Layer 5 of a small transformer language model trained on English Wikipedia (23 layers, counted from 0, width 128).
A neuron's activation on a vector x is SiLU(gate . x) times (in . x), where the dot is the dot product.
The model reads these tokens: "ly" " sp" "ect" "at" "ors" "." " The" " in" "it" "ial" " an" "t" "ag" "on" "ist" "s" " were" " a" " gr" "oup" " of" " y" "oun"

The vector x that enters this layer's MLP at each token. A number n stands for (n - 500) times 0.0051.
0 "ly": 402,407,448,574,805,560,718,565,373,695,746,608,507,768,801,586,432,614,430,332,729,411,550,536,522,128,393,199,757,576,878,606,447,535,457,386,641,466,572,305,600,261,389,554,557,393,356,708,743,436,478,377,417,278,524,485,752,669,470,728,380,450,626,488,594,464,781,670,598,671,440,332,292,456,550,624,411,548,495,615,418,616,542,427,726,330,404,512,620,353,481,540,668,679,414,510,752,326,399,568,592,449,326,519,549,594,697,442,349,590,651,437,533,447,423,547,541,515,518,585,335,257,529,287,697,547,658,652
1 " sp": 273,546,407,522,414,561,544,578,485,766,692,542,318,641,588,578,536,468,547,425,618,291,516,396,346,628,713,301,721,501,414,625,389,385,580,484,468,400,651,381,664,408,457,397,677,277,362,766,481,421,639,408,328,379,549,655,567,515,124,515,585,701,406,486,589,553,395,483,592,869,378,354,141,646,186,708,383,428,515,697,458,583,478,449,671,396,448,439,555,315,425,342,539,321,365,555,602,268,463,408,433,184,455,555,510,663,428,699,507,438,636,434,522,506,471,535,673,289,585,544,502,259,647,181,536,568,614,885
2 "ect": 562,580,335,498,516,523,540,373,585,603,493,746,466,397,424,770,562,572,472,413,844,272,735,410,574,572,576,745,532,636,723,547,578,703,505,581,650,347,638,164,746,370,298,587,643,335,449,518,723,495,611,476,698,580,478,320,705,422,502,504,336,378,470,744,719,532,560,574,849,899,532,584,377,520,478,395,339,450,471,276,503,620,479,495,557,306,409,166,488,356,547,416,462,339,505,601,678,613,623,543,177,298,507,469,571,675,562,553,511,776,478,384,567,593,410,603,606,505,286,467,301,234,258,531,517,558,739,577
3 "at": 448,549,227,566,596,597,804,505,418,861,563,641,530,487,628,522,550,460,500,457,564,406,694,393,840,432,579,265,538,483,672,337,458,556,594,687,593,445,538,406,495,291,303,442,659,569,450,447,686,548,537,446,787,644,388,344,744,141,325,643,297,206,455,665,654,469,389,460,522,749,578,398,456,545,483,558,245,475,625,359,589,514,438,342,689,458,324,369,541,361,768,595,288,433,360,674,773,539,446,666,364,434,202,452,563,571,606,342,266,692,503,479,528,432,324,683,628,599,396,423,546,456,308,510,404,592,612,496
4 "ors": 478,453,334,657,737,530,633,633,450,809,487,581,548,547,730,632,418,620,467,565,571,481,510,392,398,466,518,287,824,790,974,687,498,600,633,441,515,378,281,321,321,238,480,497,702,777,595,619,548,414,574,600,706,373,545,334,711,376,568,683,504,124,545,349,569,662,427,459,308,721,523,345,319,441,510,443,494,425,583,449,608,603,575,384,411,367,406,519,842,456,415,392,412,457,328,563,510,313,439,807,478,501,490,555,840,412,532,452,475,673,697,286,373,510,491,566,512,656,508,541,483,290,658,341,570,313,721,622
5 ".": 512,637,335,684,413,493,485,415,490,814,670,515,528,716,777,442,497,462,404,400,553,516,799,352,417,480,526,541,758,547,495,634,573,661,386,350,599,609,523,217,500,220,438,460,733,483,468,541,661,423,468,596,302,515,611,633,730,221,607,713,424,384,654,535,564,454,677,577,637,638,365,518,466,388,489,349,541,377,659,542,397,491,554,287,520,475,437,349,509,225,336,433,662,440,262,721,838,260,478,478,695,457,454,573,662,421,543,556,368,613,759,373,646,486,178,460,489,742,563,582,417,467,472,215,532,641,562,693
6 " The": 495,627,573,457,434,496,643,432,446,760,721,504,620,614,631,239,332,573,540,306,623,381,621,431,439,504,542,578,770,443,529,398,367,507,603,254,531,479,735,128,581,213,530,663,468,576,266,597,691,435,549,518,430,362,574,505,507,391,267,512,383,460,310,509,549,562,537,486,437,676,541,477,185,398,445,558,506,521,928,535,537,781,477,380,601,416,599,363,406,489,443,281,492,364,332,610,869,320,451,444,388,486,481,364,600,628,682,568,713,556,798,456,652,351,177,604,526,450,529,552,335,322,610,444,660,188,609,566
7 " in": 539,555,577,557,521,569,416,652,440,716,667,663,516,530,712,389,485,692,372,595,672,382,694,291,601,498,501,681,747,376,700,738,426,684,615,389,498,409,659,210,406,400,308,487,615,314,460,690,324,431,516,494,589,480,278,800,592,454,128,563,356,330,610,650,543,433,439,530,588,741,448,425,166,329,422,466,395,541,801,575,279,547,473,322,644,464,493,474,262,522,478,392,648,539,143,676,636,371,438,458,482,406,314,569,647,482,428,484,456,561,748,375,486,538,405,587,514,543,725,531,467,418,512,457,529,674,659,788
8 "it": 580,648,326,531,475,706,507,376,399,926,730,703,810,672,722,620,441,521,436,506,559,450,373,457,491,388,809,379,568,604,579,365,457,507,607,510,648,369,732,458,438,223,391,521,602,545,304,559,516,416,627,410,704,689,161,336,652,376,470,414,581,296,406,561,529,549,486,574,553,780,328,269,566,702,648,485,243,368,465,471,312,485,546,409,581,358,567,348,644,173,484,554,491,362,647,521,543,468,591,434,490,513,344,554,544,490,740,470,412,576,691,474,409,421,356,708,669,646,720,585,318,612,565,476,713,417,377,648
9 "ial": 393,483,478,647,476,416,921,597,377,576,720,639,661,692,671,506,620,652,536,301,574,417,610,412,554,488,568,37,525,574,597,444,386,668,532,452,577,429,683,452,538,306,385,604,695,452,496,654,715,447,585,431,652,282,421,471,633,336,235,652,204,325,572,489,430,541,505,607,471,555,474,479,285,602,497,508,256,334,476,622,268,529,608,300,741,466,377,322,765,419,506,450,375,649,299,609,416,186,644,386,646,632,257,729,536,587,614,603,484,626,577,385,343,451,559,451,634,645,569,368,393,429,596,346,641,472,710,534
10 " an": 557,506,536,454,546,525,447,378,724,702,692,429,687,658,714,367,475,579,570,244,605,415,655,437,347,335,521,514,750,448,519,675,295,533,602,462,561,394,612,366,629,98,440,543,622,310,392,520,620,508,309,632,589,481,303,585,556,418,23,605,341,536,418,460,530,539,446,631,439,751,452,580,185,574,286,441,431,537,847,583,466,765,462,347,565,373,581,403,488,433,493,435,375,382,309,474,688,304,418,247,457,396,361,483,808,652,524,534,488,459,698,422,522,381,253,620,383,528,462,481,481,360,713,303,715,446,654,719
11 "t": 416,577,342,487,793,434,734,281,557,736,404,597,746,432,847,604,554,676,552,307,780,222,378,341,501,422,641,324,540,444,532,433,578,435,612,326,515,379,626,441,479,501,389,628,592,745,436,565,686,453,378,625,657,497,419,440,699,431,536,650,402,302,442,706,670,300,364,643,724,814,271,577,463,674,403,436,584,628,260,452,359,636,353,477,616,291,515,500,526,430,460,540,461,506,400,724,541,248,540,696,592,409,509,564,604,789,364,519,324,657,758,434,587,458,485,812,494,541,598,539,427,441,499,439,474,468,599,440
12 "ag": 531,444,255,657,757,390,443,368,506,670,565,555,385,410,192,641,542,514,620,545,344,456,730,451,522,274,366,376,533,377,798,472,321,418,533,286,610,438,420,539,456,344,470,723,664,313,495,464,328,331,457,431,530,443,358,251,526,150,363,496,269,350,306,495,649,776,514,603,537,673,302,404,31,571,240,553,514,431,612,568,603,703,528,362,563,422,269,278,319,116,453,499,546,349,468,473,775,507,416,279,539,474,366,476,472,593,604,458,450,681,741,462,375,267,377,548,345,392,534,429,450,340,501,398,371,508,513,495
13 "on": 483,563,232,567,459,640,586,416,506,536,601,555,595,536,660,616,743,531,482,681,562,529,424,350,755,312,591,210,755,418,585,557,663,675,791,290,513,497,609,416,561,379,680,385,514,426,513,563,630,545,759,488,656,530,237,560,589,137,452,485,366,288,762,475,648,728,322,611,290,596,464,377,175,431,384,449,502,664,336,686,599,564,417,337,531,272,232,335,537,137,466,574,518,472,487,496,547,373,335,438,474,542,320,637,589,417,849,491,441,770,495,348,481,281,561,540,458,593,391,716,386,260,483,405,453,568,448,516
14 "ist": 376,471,207,597,598,555,713,370,494,456,750,513,439,579,656,664,517,630,617,526,652,570,533,424,836,572,534,143,764,510,677,563,616,388,726,545,650,547,307,538,412,545,332,616,804,465,572,743,741,402,752,431,769,408,370,421,696,506,263,600,421,166,558,538,618,657,453,575,475,841,445,358,521,511,506,492,188,382,597,475,461,474,545,386,788,234,398,573,486,330,418,504,565,381,488,721,640,377,468,525,663,577,665,568,575,528,718,416,541,694,551,379,331,477,480,758,592,685,467,529,286,315,619,445,671,563,554,522
15 "s": 392,320,328,576,599,492,593,534,593,804,599,436,565,458,847,705,420,612,540,611,514,543,273,427,666,360,700,337,862,586,762,642,649,514,726,385,456,450,447,447,444,303,548,635,725,523,468,686,471,409,741,652,529,388,664,423,766,580,574,512,342,237,720,522,609,600,378,473,358,818,490,326,331,533,430,585,196,501,409,374,606,558,560,561,555,445,455,475,698,403,504,417,483,402,274,702,604,335,464,594,528,546,346,571,625,411,583,330,329,672,728,333,297,443,406,651,484,652,474,535,548,272,707,388,594,383,696,725
16 " were": 532,342,404,771,804,600,402,668,388,577,578,686,690,731,732,612,323,555,439,366,762,298,448,522,512,424,609,542,673,485,708,555,397,646,706,330,450,579,453,358,515,313,366,602,562,637,343,703,551,646,650,522,462,398,482,307,659,395,357,407,474,521,552,521,429,506,529,441,608,856,562,543,390,657,349,510,426,403,774,686,467,643,682,452,698,578,312,477,506,488,465,561,594,435,290,563,718,286,514,508,475,290,559,501,791,776,548,480,280,627,830,516,523,518,222,407,561,413,581,245,334,296,695,494,452,557,571,776
17 " a": 465,635,495,477,548,600,484,528,739,695,671,452,802,610,719,350,431,622,537,254,826,417,497,414,516,383,531,532,745,442,541,554,414,588,620,350,616,300,658,456,434,215,396,594,533,429,342,585,539,499,495,783,391,588,286,474,480,358,241,531,348,488,392,558,315,553,569,581,401,839,526,451,306,630,350,482,509,395,842,497,524,742,492,390,577,293,519,408,546,336,588,383,534,521,229,460,819,320,452,299,446,421,457,472,759,587,432,444,425,530,777,382,487,594,233,815,454,576,508,382,386,283,581,267,787,351,614,743
18 " gr": 499,507,330,673,457,502,727,365,661,532,778,629,415,703,589,582,528,427,548,411,727,352,523,559,317,442,722,621,642,567,454,646,419,529,799,287,632,381,481,336,499,272,384,648,604,503,272,584,552,566,441,518,307,376,392,570,519,557,286,605,636,745,406,511,606,525,439,301,588,964,392,545,228,574,507,486,174,763,521,687,484,382,557,392,653,357,502,369,553,385,420,476,395,442,470,583,732,368,437,553,258,362,385,387,647,385,367,729,462,409,556,475,477,651,336,635,476,592,597,584,431,206,406,71,418,693,580,779
19 "oup": 462,372,409,528,454,430,648,574,518,708,632,490,458,545,596,517,593,562,439,749,646,357,914,420,523,357,517,459,629,353,569,630,332,614,341,292,702,592,635,499,336,354,303,637,787,460,334,644,690,545,527,390,623,396,583,457,623,249,303,686,231,400,487,485,516,622,475,651,272,939,445,464,277,762,497,633,488,550,594,718,290,534,738,406,695,399,358,587,732,512,387,454,597,615,548,555,575,290,543,559,654,416,486,554,373,782,793,448,625,648,601,404,364,488,508,601,686,449,385,271,482,301,270,245,602,397,559,512
20 " of": 622,295,639,712,436,517,508,576,601,715,526,710,599,529,827,469,401,691,568,327,754,478,563,376,548,284,580,566,866,419,730,631,331,557,445,256,542,384,677,379,445,411,337,522,559,378,490,608,556,466,788,576,591,542,448,604,656,387,280,493,436,311,788,520,396,673,389,537,685,825,463,316,338,616,307,512,421,487,756,674,281,487,545,462,732,458,628,383,446,509,315,504,746,672,500,655,505,242,395,626,470,523,412,400,652,597,557,534,498,678,699,513,552,455,454,670,568,622,524,414,425,340,573,358,625,467,765,569
21 " y": 336,351,373,574,538,642,506,519,678,813,636,436,604,722,913,196,639,719,494,395,595,364,415,499,383,380,512,549,580,603,460,494,376,452,540,490,640,317,777,242,626,462,351,515,758,405,427,718,655,581,441,293,455,420,345,523,614,327,606,581,242,479,468,768,494,623,543,434,649,806,457,363,195,563,346,592,232,518,676,524,367,712,519,473,667,300,334,419,460,477,609,412,430,511,499,455,529,345,511,505,399,336,370,521,698,410,545,423,519,469,512,438,524,422,403,566,302,695,534,551,424,259,562,110,434,668,490,780
22 "oun": 369,581,553,514,624,462,637,540,404,443,584,616,609,665,568,978,492,583,442,411,588,375,506,262,474,634,487,469,563,476,669,665,384,689,560,651,437,334,621,355,340,296,303,573,552,426,482,706,345,354,478,381,708,453,634,551,665,191,283,778,685,405,446,331,965,634,382,501,615,699,465,437,395,402,620,647,564,340,633,462,445,655,561,275,563,422,559,411,385,540,383,437,353,520,341,503,810,225,463,421,410,527,351,754,553,684,440,585,420,583,551,396,498,361,625,457,628,518,555,539,444,376,410,534,864,654,627,639

Each question shows the input weights of one neuron of the MLP. A number n stands for (n - 500) times 0.0027.

n138 gate: 556,403,696,494,543,537,492,569,566,497,365,511,457,520,541,396,550,488,651,634,565,645,524,500,413,725,512,735,518,667,472,483,503,488,379,336,479,491,408,512,483,524,333,400,485,353,392,602,517,565,483,521,503,353,554,509,710,367,418,398,391,547,545,550,283,521,445,606,515,482,443,649,533,629,503,546,695,441,494,425,541,537,491,500,385,574,451,453,485,433,630,612,489,707,540,662,579,552,503,523,494,379,440,442,318,577,278,386,413,618,391,579,500,531,536,452,506,259,416,575,439,252,574,556,517,488,319,397
n138 in: 519,754,423,625,500,583,530,402,452,594,547,479,467,515,615,583,491,571,614,413,609,393,654,506,441,449,365,454,456,375,633,506,429,438,457,657,583,490,598,584,479,443,574,597,500,588,510,460,441,762,645,538,256,253,378,475,512,673,604,432,381,381,409,525,597,500,724,588,740,549,400,459,522,381,640,408,660,481,669,436,381,515,601,453,409,687,442,410,647,722,457,380,540,456,644,384,456,506,500,472,497,400,475,485,588,546,718,469,577,518,566,516,541,533,539,237,475,596,454,534,494,500,476,668,376,503,550,657
On which three tokens does it fire most, strongest first? 2 "ect", 16 " were", 19 "oup"

n160 gate: 341,467,457,829,495,503,410,505,624,452,638,556,476,632,462,503,432,413,519,533,495,506,597,570,470,438,395,532,330,486,505,476,495,627,349,495,573,433,543,509,471,398,523,344,353,440,433,554,476,674,422,589,495,563,332,432,410,470,538,543,582,426,649,560,473,455,691,519,478,463,452,514,528,484,441,428,542,586,525,607,536,484,516,489,511,421,535,486,516,603,492,389,388,522,538,657,387,332,605,634,497,209,628,375,467,588,481,300,630,384,505,582,527,405,375,616,557,424,373,594,519,483,457,626,473,475,456,384
n160 in: 442,420,429,374,450,407,528,416,479,639,291,612,531,373,543,653,475,645,474,483,556,530,451,511,668,576,466,472,486,511,655,536,492,375,755,503,406,538,624,455,382,578,500,708,620,658,473,591,361,451,429,407,441,382,556,548,540,431,521,509,500,537,391,417,336,485,514,460,563,678,522,552,447,443,548,483,406,448,629,376,379,520,548,359,567,592,466,383,572,413,503,683,472,494,489,321,491,676,661,397,526,553,442,497,535,531,442,661,364,720,296,434,500,616,576,387,526,435,557,390,551,648,548,411,651,465,426,428
On which three tokens does it fire most, strongest first? 16 " were", 19 "oup", 2 "ect"

n205 gate: 556,458,356,478,524,627,569,614,477,618,450,687,385,511,360,377,287,423,402,601,433,574,542,516,538,372,503,432,401,425,417,328,486,432,456,432,542,537,389,494,530,475,423,489,549,578,348,579,445,520,375,685,628,553,567,333,528,567,551,500,633,445,428,464,397,332,517,483,547,404,567,370,390,324,530,381,399,567,586,693,660,446,560,486,450,487,511,640,343,408,636,564,597,380,557,575,572,497,546,533,481,477,537,442,373,559,397,445,402,478,400,583,494,372,500,673,478,459,571,652,538,560,575,641,596,585,517,592
n205 in: 557,582,378,525,605,564,503,517,468,650,445,489,522,461,410,436,411,618,406,494,574,541,631,636,679,526,597,483,523,486,541,595,522,408,628,636,575,459,622,485,525,446,480,435,556,588,527,542,405,657,503,566,500,608,464,615,497,446,584,528,531,483,410,327,511,648,703,543,477,524,413,627,552,404,414,591,315,531,361,471,540,305,553,441,691,678,525,432,571,409,611,569,497,431,342,494,460,657,438,319,393,538,506,351,543,514,497,441,525,656,455,553,491,647,430,628,547,352,542,464,699,643,497,441,685,284,568,500
It fires most on token 3 "at"

n271 gate: 413,485,530,623,515,581,622,467,585,214,427,385,327,445,518,485,641,390,584,390,452,436,813,473,436,538,612,355,279,460,518,494,436,512,464,467,516,497,530,567,494,503,596,529,634,589,546,588,391,401,288,519,567,571,530,509,613,547,663,534,411,386,572,540,478,453,417,318,528,490,568,380,318,439,659,464,376,481,506,554,414,579,554,568,401,684,379,561,392,565,445,428,521,603,497,512,534,457,401,362,432,567,522,582,426,476,677,543,427,300,639,616,574,399,409,411,573,576,467,337,369,579,431,798,506,663,653,618
n271 in: 452,459,415,466,469,453,571,375,572,506,356,528,451,657,421,569,555,744,510,456,500,540,529,491,528,702,519,425,522,691,497,393,628,500,371,600,432,373,431,298,375,625,648,612,680,296,631,345,220,522,419,535,478,605,404,497,503,253,346,532,510,506,664,647,554,543,481,331,376,346,552,640,519,535,348,416,543,635,427,520,376,628,522,455,413,549,422,579,557,433,726,506,581,677,622,657,449,412,397,446,290,572,568,604,551,500,429,331,465,506,503,383,583,399,342,506,418,386,453,400,522,523,447,586,661,428,500,695
On which two tokens does it fire most, strongest first? 22 "oun", 12 "ag"

n239 gate: 390,398,511,433,535,562,476,478,449,481,497,489,394,500,645,533,380,497,328,448,369,562,492,341,481,607,408,667,379,475,505,563,465,654,530,540,382,615,640,457,478,500,480,486,405,616,439,511,364,691,389,533,630,558,612,440,413,591,599,495,431,742,404,764,393,506,495,616,585,497,458,508,766,305,334,508,529,419,431,556,522,551,462,475,478,519,468,388,497,551,573,539,393,539,446,679,439,522,529,451,678,449,411,459,519,597,439,547,405,397,528,484,456,471,364,585,503,418,562,516,620,370,468,590,473,632,588,506
n239 in: 445,597,274,512,379,553,541,482,562,570,481,465,576,441,527,548,626,512,711,533,547,481,479,536,425,534,542,396,615,409,474,416,450,390,244,639,602,475,396,494,719,430,334,434,506,476,497,491,590,393,643,512,420,588,385,578,593,625,494,563,527,204,515,186,506,456,407,476,395,325,535,401,417,491,503,438,520,503,639,609,621,316,382,591,509,485,447,506,515,316,378,384,623,436,553,458,509,634,415,560,455,347,546,557,685,462,595,412,706,589,555,404,730,436,609,398,494,428,405,473,575,469,456,548,485,518,410,400
On which token does it fire most, and how strongly? 18 " gr", at about 0.49

n28 gate: 644,473,774,480,424,424,465,318,343,373,387,565,625,473,408,405,620,539,533,613,387,528,449,459,393,571,491,532,467,347,448,672,580,482,429,421,439,478,662,488,650,548,395,575,467,476,414,491,553,660,547,467,456,647,701,444,327,566,681,616,335,566,555,557,473,694,575,680,533,595,422,617,613,521,447,529,561,467,551,534,602,471,406,470,530,332,570,458,329,434,388,421,620,412,347,587,497,441,675,416,533,682,622,542,590,585,485,491,441,535,461,592,509,607,631,549,314,577,456,330,503,692,629,539,405,506,509,518
n28 in: 414,331,475,227,339,429,393,572,334,482,555,699,398,388,475,431,491,371,384,478,417,382,455,500,585,637,615,556,354,611,469,518,478,575,353,609,506,480,684,421,534,439,424,467,257,497,406,393,340,583,500,568,209,354,469,528,481,609,527,550,513,599,395,732,478,451,620,506,566,500,279,611,633,487,692,562,463,387,525,644,573,522,472,411,397,549,360,418,497,550,422,583,401,445,242,503,427,541,513,456,500,353,429,462,452,373,378,392,453,472,659,481,478,475,285,509,343,585,509,522,365,389,627,399,342,374,535,446
On which three tokens does it fire most, strongest first? 19 "oup", 14 "ist", 13 "on"

n126 gate: 654,526,656,497,545,621,464,706,568,461,339,432,517,611,471,549,473,445,409,305,424,506,611,747,614,707,480,545,595,581,542,663,494,528,594,486,556,402,497,479,503,494,398,434,400,471,494,577,586,718,392,480,514,280,475,500,411,407,537,494,538,445,548,439,564,476,526,407,491,473,466,612,418,719,455,568,478,544,436,387,491,642,638,451,346,651,503,523,699,572,381,430,587,398,588,427,564,600,527,506,480,661,606,720,381,466,561,445,497,560,494,511,575,419,415,511,543,551,557,687,408,259,449,632,546,585,399,454
n126 in: 535,480,355,494,687,418,514,545,539,590,388,733,567,323,408,460,541,414,447,586,627,575,404,466,615,485,477,503,500,404,573,486,494,634,411,634,612,491,560,689,248,477,488,458,445,680,515,454,655,404,620,565,494,613,568,586,457,544,605,509,515,628,525,564,532,506,584,590,785,634,567,355,530,402,492,384,634,553,590,554,570,295,477,633,617,567,463,552,595,473,460,564,630,497,497,485,608,526,352,500,613,297,491,526,697,517,597,529,477,417,471,555,410,475,533,447,466,411,451,437,483,563,675,425,721,473,448,622
On which token does it fire most, and how strongly? 16 " were", at about 3.8

n151 gate: 558,536,467,413,481,500,452,516,580,618,509,459,248,674,470,533,432,536,606,569,589,614,634,421,429,401,535,378,359,400,551,442,350,385,544,658,401,460,465,543,256,383,574,586,495,608,444,360,440,503,544,573,418,497,484,555,423,430,549,470,472,578,543,470,528,346,519,492,390,515,631,467,455,544,308,478,532,539,547,423,553,397,481,445,422,543,470,544,522,571,620,606,416,383,600,503,456,588,330,506,434,503,548,396,522,584,539,558,582,533,528,395,458,521,258,695,530,648,546,568,640,323,470,387,489,638,296,355
n151 in: 571,445,460,399,441,524,558,636,559,703,512,503,160,580,584,651,459,454,426,451,624,638,700,449,500,469,444,535,437,582,484,445,441,495,572,556,303,467,420,452,476,360,573,599,370,522,399,381,465,437,489,641,548,549,646,530,367,464,490,365,522,413,466,584,470,438,533,593,584,554,600,489,569,611,519,404,676,486,522,466,405,508,599,421,442,505,481,476,437,688,481,450,484,357,484,440,402,648,330,418,489,466,536,349,361,487,525,555,478,548,530,449,653,450,464,660,581,460,398,476,603,483,370,348,459,514,462,530
It fires most on token 3 "at"

n161 gate: 630,396,512,525,534,577,594,519,561,567,612,355,546,481,491,456,422,478,404,725,558,696,367,463,662,574,494,614,569,626,767,572,500,646,401,543,417,536,494,644,679,357,568,654,478,607,570,431,709,379,568,545,531,629,641,547,538,608,468,494,443,576,338,390,557,318,648,440,531,477,579,434,664,503,420,568,555,615,418,445,532,500,460,421,557,457,522,635,365,474,618,729,491,554,488,614,538,615,546,424,462,448,445,544,765,408,494,601,597,255,367,469,386,193,392,524,338,587,481,454,634,594,632,506,578,474,390,424
n161 in: 324,574,510,540,691,424,555,559,711,412,410,553,346,736,346,500,545,490,582,480,585,367,616,669,437,586,536,497,402,429,549,584,473,467,596,444,627,497,500,482,470,395,357,549,373,470,614,470,420,486,603,442,447,608,221,473,292,381,437,400,618,530,660,486,585,590,258,605,480,500,480,389,294,476,378,497,367,322,490,413,352,477,355,520,401,578,401,550,672,556,337,258,628,507,480,493,388,483,346,726,598,545,744,433,331,684,626,294,490,666,656,604,473,676,458,503,303,493,500,589,620,337,609,476,584,417,560,537
On which three tokens does it fire most, strongest first? 15 "s", 4 "ors", 10 " an"

n170 gate: 530,599,574,427,576,465,497,465,549,520,404,430,515,591,509,432,457,461,409,500,439,636,639,491,236,574,635,468,461,530,647,609,529,612,459,509,573,426,509,425,526,473,423,568,447,434,630,429,749,418,609,555,518,578,480,393,485,539,469,393,404,590,593,665,488,435,360,512,512,459,723,605,564,515,666,503,584,415,536,623,281,353,518,521,527,416,474,479,757,530,370,427,605,582,682,500,335,539,481,688,640,596,497,497,605,541,494,593,482,473,383,247,647,156,466,361,515,500,515,529,545,519,605,578,372,442,524,428
n170 in: 540,518,605,450,565,446,600,464,559,256,608,318,415,700,760,623,514,443,534,696,574,481,350,494,560,569,584,411,585,582,494,439,679,548,545,518,599,478,473,330,554,552,535,509,446,527,404,286,500,393,563,580,530,610,577,485,564,570,630,530,442,603,562,281,521,609,573,409,470,279,453,482,488,509,491,530,570,562,582,634,424,470,277,603,494,491,649,694,439,604,380,475,426,488,396,604,589,479,494,606,521,478,512,578,521,648,715,351,614,422,473,564,320,688,488,374,350,587,356,509,397,403,503,630,428,426,609,564
It fires most on token 4 "ors"

n52 gate: 447,515,509,517,506,560,494,417,488,537,335,568,723,603,555,546,406,428,653,529,274,599,682,540,488,470,460,554,494,436,584,606,449,443,451,334,399,378,500,388,580,503,545,633,324,503,355,610,342,456,414,476,414,500,605,402,465,562,489,483,535,503,305,500,512,368,512,693,529,454,356,578,530,509,440,346,618,429,666,605,395,394,591,593,612,517,571,372,358,471,489,503,466,553,591,234,243,471,627,567,529,425,411,347,386,540,568,550,543,534,468,619,529,472,312,447,647,535,497,480,460,710,452,387,474,518,407,421
n52 in: 433,442,664,544,681,438,547,479,478,353,412,559,421,494,404,446,500,425,451,581,580,509,466,619,230,596,339,509,464,549,664,503,577,452,398,470,549,665,577,377,280,564,710,522,434,412,519,497,485,497,413,423,536,603,317,521,361,405,303,467,518,315,626,500,454,484,358,619,606,580,512,530,429,772,530,509,564,525,591,419,530,584,568,476,720,547,482,391,421,520,363,552,656,693,405,415,360,494,532,576,337,559,497,602,430,689,558,388,455,449,603,370,625,544,399,725,620,488,593,571,509,597,518,485,395,497,509,552
It fires most on token 12 "ag"

n96 gate: 443,602,653,540,571,401,549,491,474,328,343,593,475,369,415,384,503,295,670,374,460,572,538,590,679,526,488,621,475,363,619,521,431,591,591,441,610,672,400,579,559,442,365,533,604,490,507,503,531,446,459,603,494,338,633,396,390,503,609,443,570,421,402,719,487,572,528,411,494,510,242,690,691,535,652,305,527,561,373,549,459,612,444,560,436,521,606,633,494,547,553,756,722,487,571,475,551,679,691,323,437,366,697,720,468,410,452,614,556,587,675,566,538,558,542,604,459,396,556,488,500,333,553,487,620,597,547,548
n96 in: 586,452,441,522,531,205,528,357,458,472,418,488,472,531,528,569,409,595,600,528,552,290,433,469,412,428,441,497,376,379,549,509,590,522,350,516,755,529,562,385,494,449,464,428,387,611,211,399,419,500,544,555,303,490,549,673,342,478,388,472,786,573,463,611,560,500,383,564,465,447,656,310,555,528,618,494,705,577,313,402,484,463,438,652,391,384,571,570,475,561,547,516,481,558,438,468,443,600,576,275,421,464,558,569,529,550,522,764,494,597,611,276,389,485,349,472,384,513,713,460,443,490,376,532,481,672,677,586
On which three tokens does it fire most, strongest first? 11 "t", 2 "ect", 14 "ist"

n235 gate: 554,460,517,519,649,390,503,456,422,576,494,580,454,619,346,447,454,349,546,441,620,474,466,611,684,396,514,724,477,514,489,675,566,472,531,472,566,410,658,377,467,372,380,535,461,644,563,712,416,494,483,494,536,466,747,472,262,494,672,430,568,714,593,531,444,433,573,449,486,562,435,500,511,615,448,563,446,691,444,457,551,481,387,500,293,465,464,629,418,482,644,565,497,551,345,387,477,575,465,427,492,616,454,416,514,497,474,576,375,586,477,525,551,312,578,538,525,503,455,658,612,605,610,581,447,512,506,610
n235 in: 523,571,679,402,650,447,500,500,541,448,417,520,536,469,370,554,405,457,662,342,398,468,480,576,698,257,377,483,463,520,522,565,536,559,492,556,573,345,528,467,489,583,497,601,559,571,603,520,455,532,340,543,368,386,728,494,284,477,601,410,603,511,566,557,420,676,469,503,480,521,434,477,535,514,439,606,525,569,489,456,494,520,450,446,411,514,394,588,343,574,537,627,492,419,573,446,620,300,467,477,580,435,488,280,431,575,517,771,508,579,511,455,529,305,364,481,472,576,393,514,395,524,533,500,506,410,517,810
It fires most on token 8 "it"

n98 gate: 634,550,546,393,652,588,458,534,369,410,520,491,388,546,540,469,405,441,651,457,479,619,528,289,377,583,350,384,394,565,257,449,433,555,528,399,503,586,592,384,683,610,484,652,435,634,625,466,608,487,445,402,703,494,536,259,519,453,393,571,516,547,491,410,419,522,308,503,463,651,536,503,427,590,710,649,386,513,484,516,550,466,415,512,399,744,409,509,649,575,699,418,661,437,326,340,563,577,419,544,612,545,437,500,463,287,472,509,441,479,559,494,678,563,482,407,438,420,377,399,543,365,430,748,342,459,438,522
n98 in: 291,437,537,469,605,512,582,593,416,534,530,413,638,634,472,528,470,487,308,569,613,428,503,478,391,506,519,559,412,231,497,642,677,475,394,280,452,442,472,611,457,500,526,595,694,462,480,475,466,551,447,570,519,566,586,437,528,494,477,694,535,355,390,664,614,390,447,427,487,590,567,538,690,437,315,500,315,628,443,623,544,497,540,317,478,567,608,632,421,468,711,726,592,414,723,535,510,544,484,386,415,624,490,250,373,577,516,503,544,360,395,487,503,521,542,576,628,531,556,358,456,565,691,198,610,448,629,494
It fires most on token 3 "at"

n67 gate: 500,357,441,465,607,623,484,489,514,736,438,538,585,532,440,446,667,407,478,443,431,378,539,446,397,438,524,532,366,637,397,513,465,389,532,468,531,559,481,602,422,514,435,619,614,484,488,394,625,400,597,539,503,429,401,573,625,627,579,726,533,566,548,473,522,393,372,385,435,618,473,412,693,566,406,497,484,336,492,438,596,527,476,525,602,397,543,489,492,444,433,511,452,605,538,555,596,421,534,451,514,574,670,636,505,323,417,278,503,357,376,418,514,548,505,585,400,522,657,519,737,619,532,552,378,522,402,395
n67 in: 626,455,500,424,538,631,664,369,528,509,634,532,500,588,435,459,755,544,476,521,465,358,410,479,577,494,503,515,434,622,339,437,477,432,421,441,494,408,453,503,602,374,552,633,450,634,547,716,550,341,538,588,376,360,204,538,651,674,511,671,593,816,633,485,572,705,375,530,396,516,486,470,521,559,616,354,336,434,467,598,539,720,445,527,464,532,345,503,518,473,485,512,552,476,529,575,380,506,630,503,408,488,555,527,413,459,494,518,444,477,356,509,533,675,511,537,527,624,556,582,680,608,483,485,559,494,378,383
On which three tokens does it fire most, strongest first? 8 "it", 21 " y", 11 "t"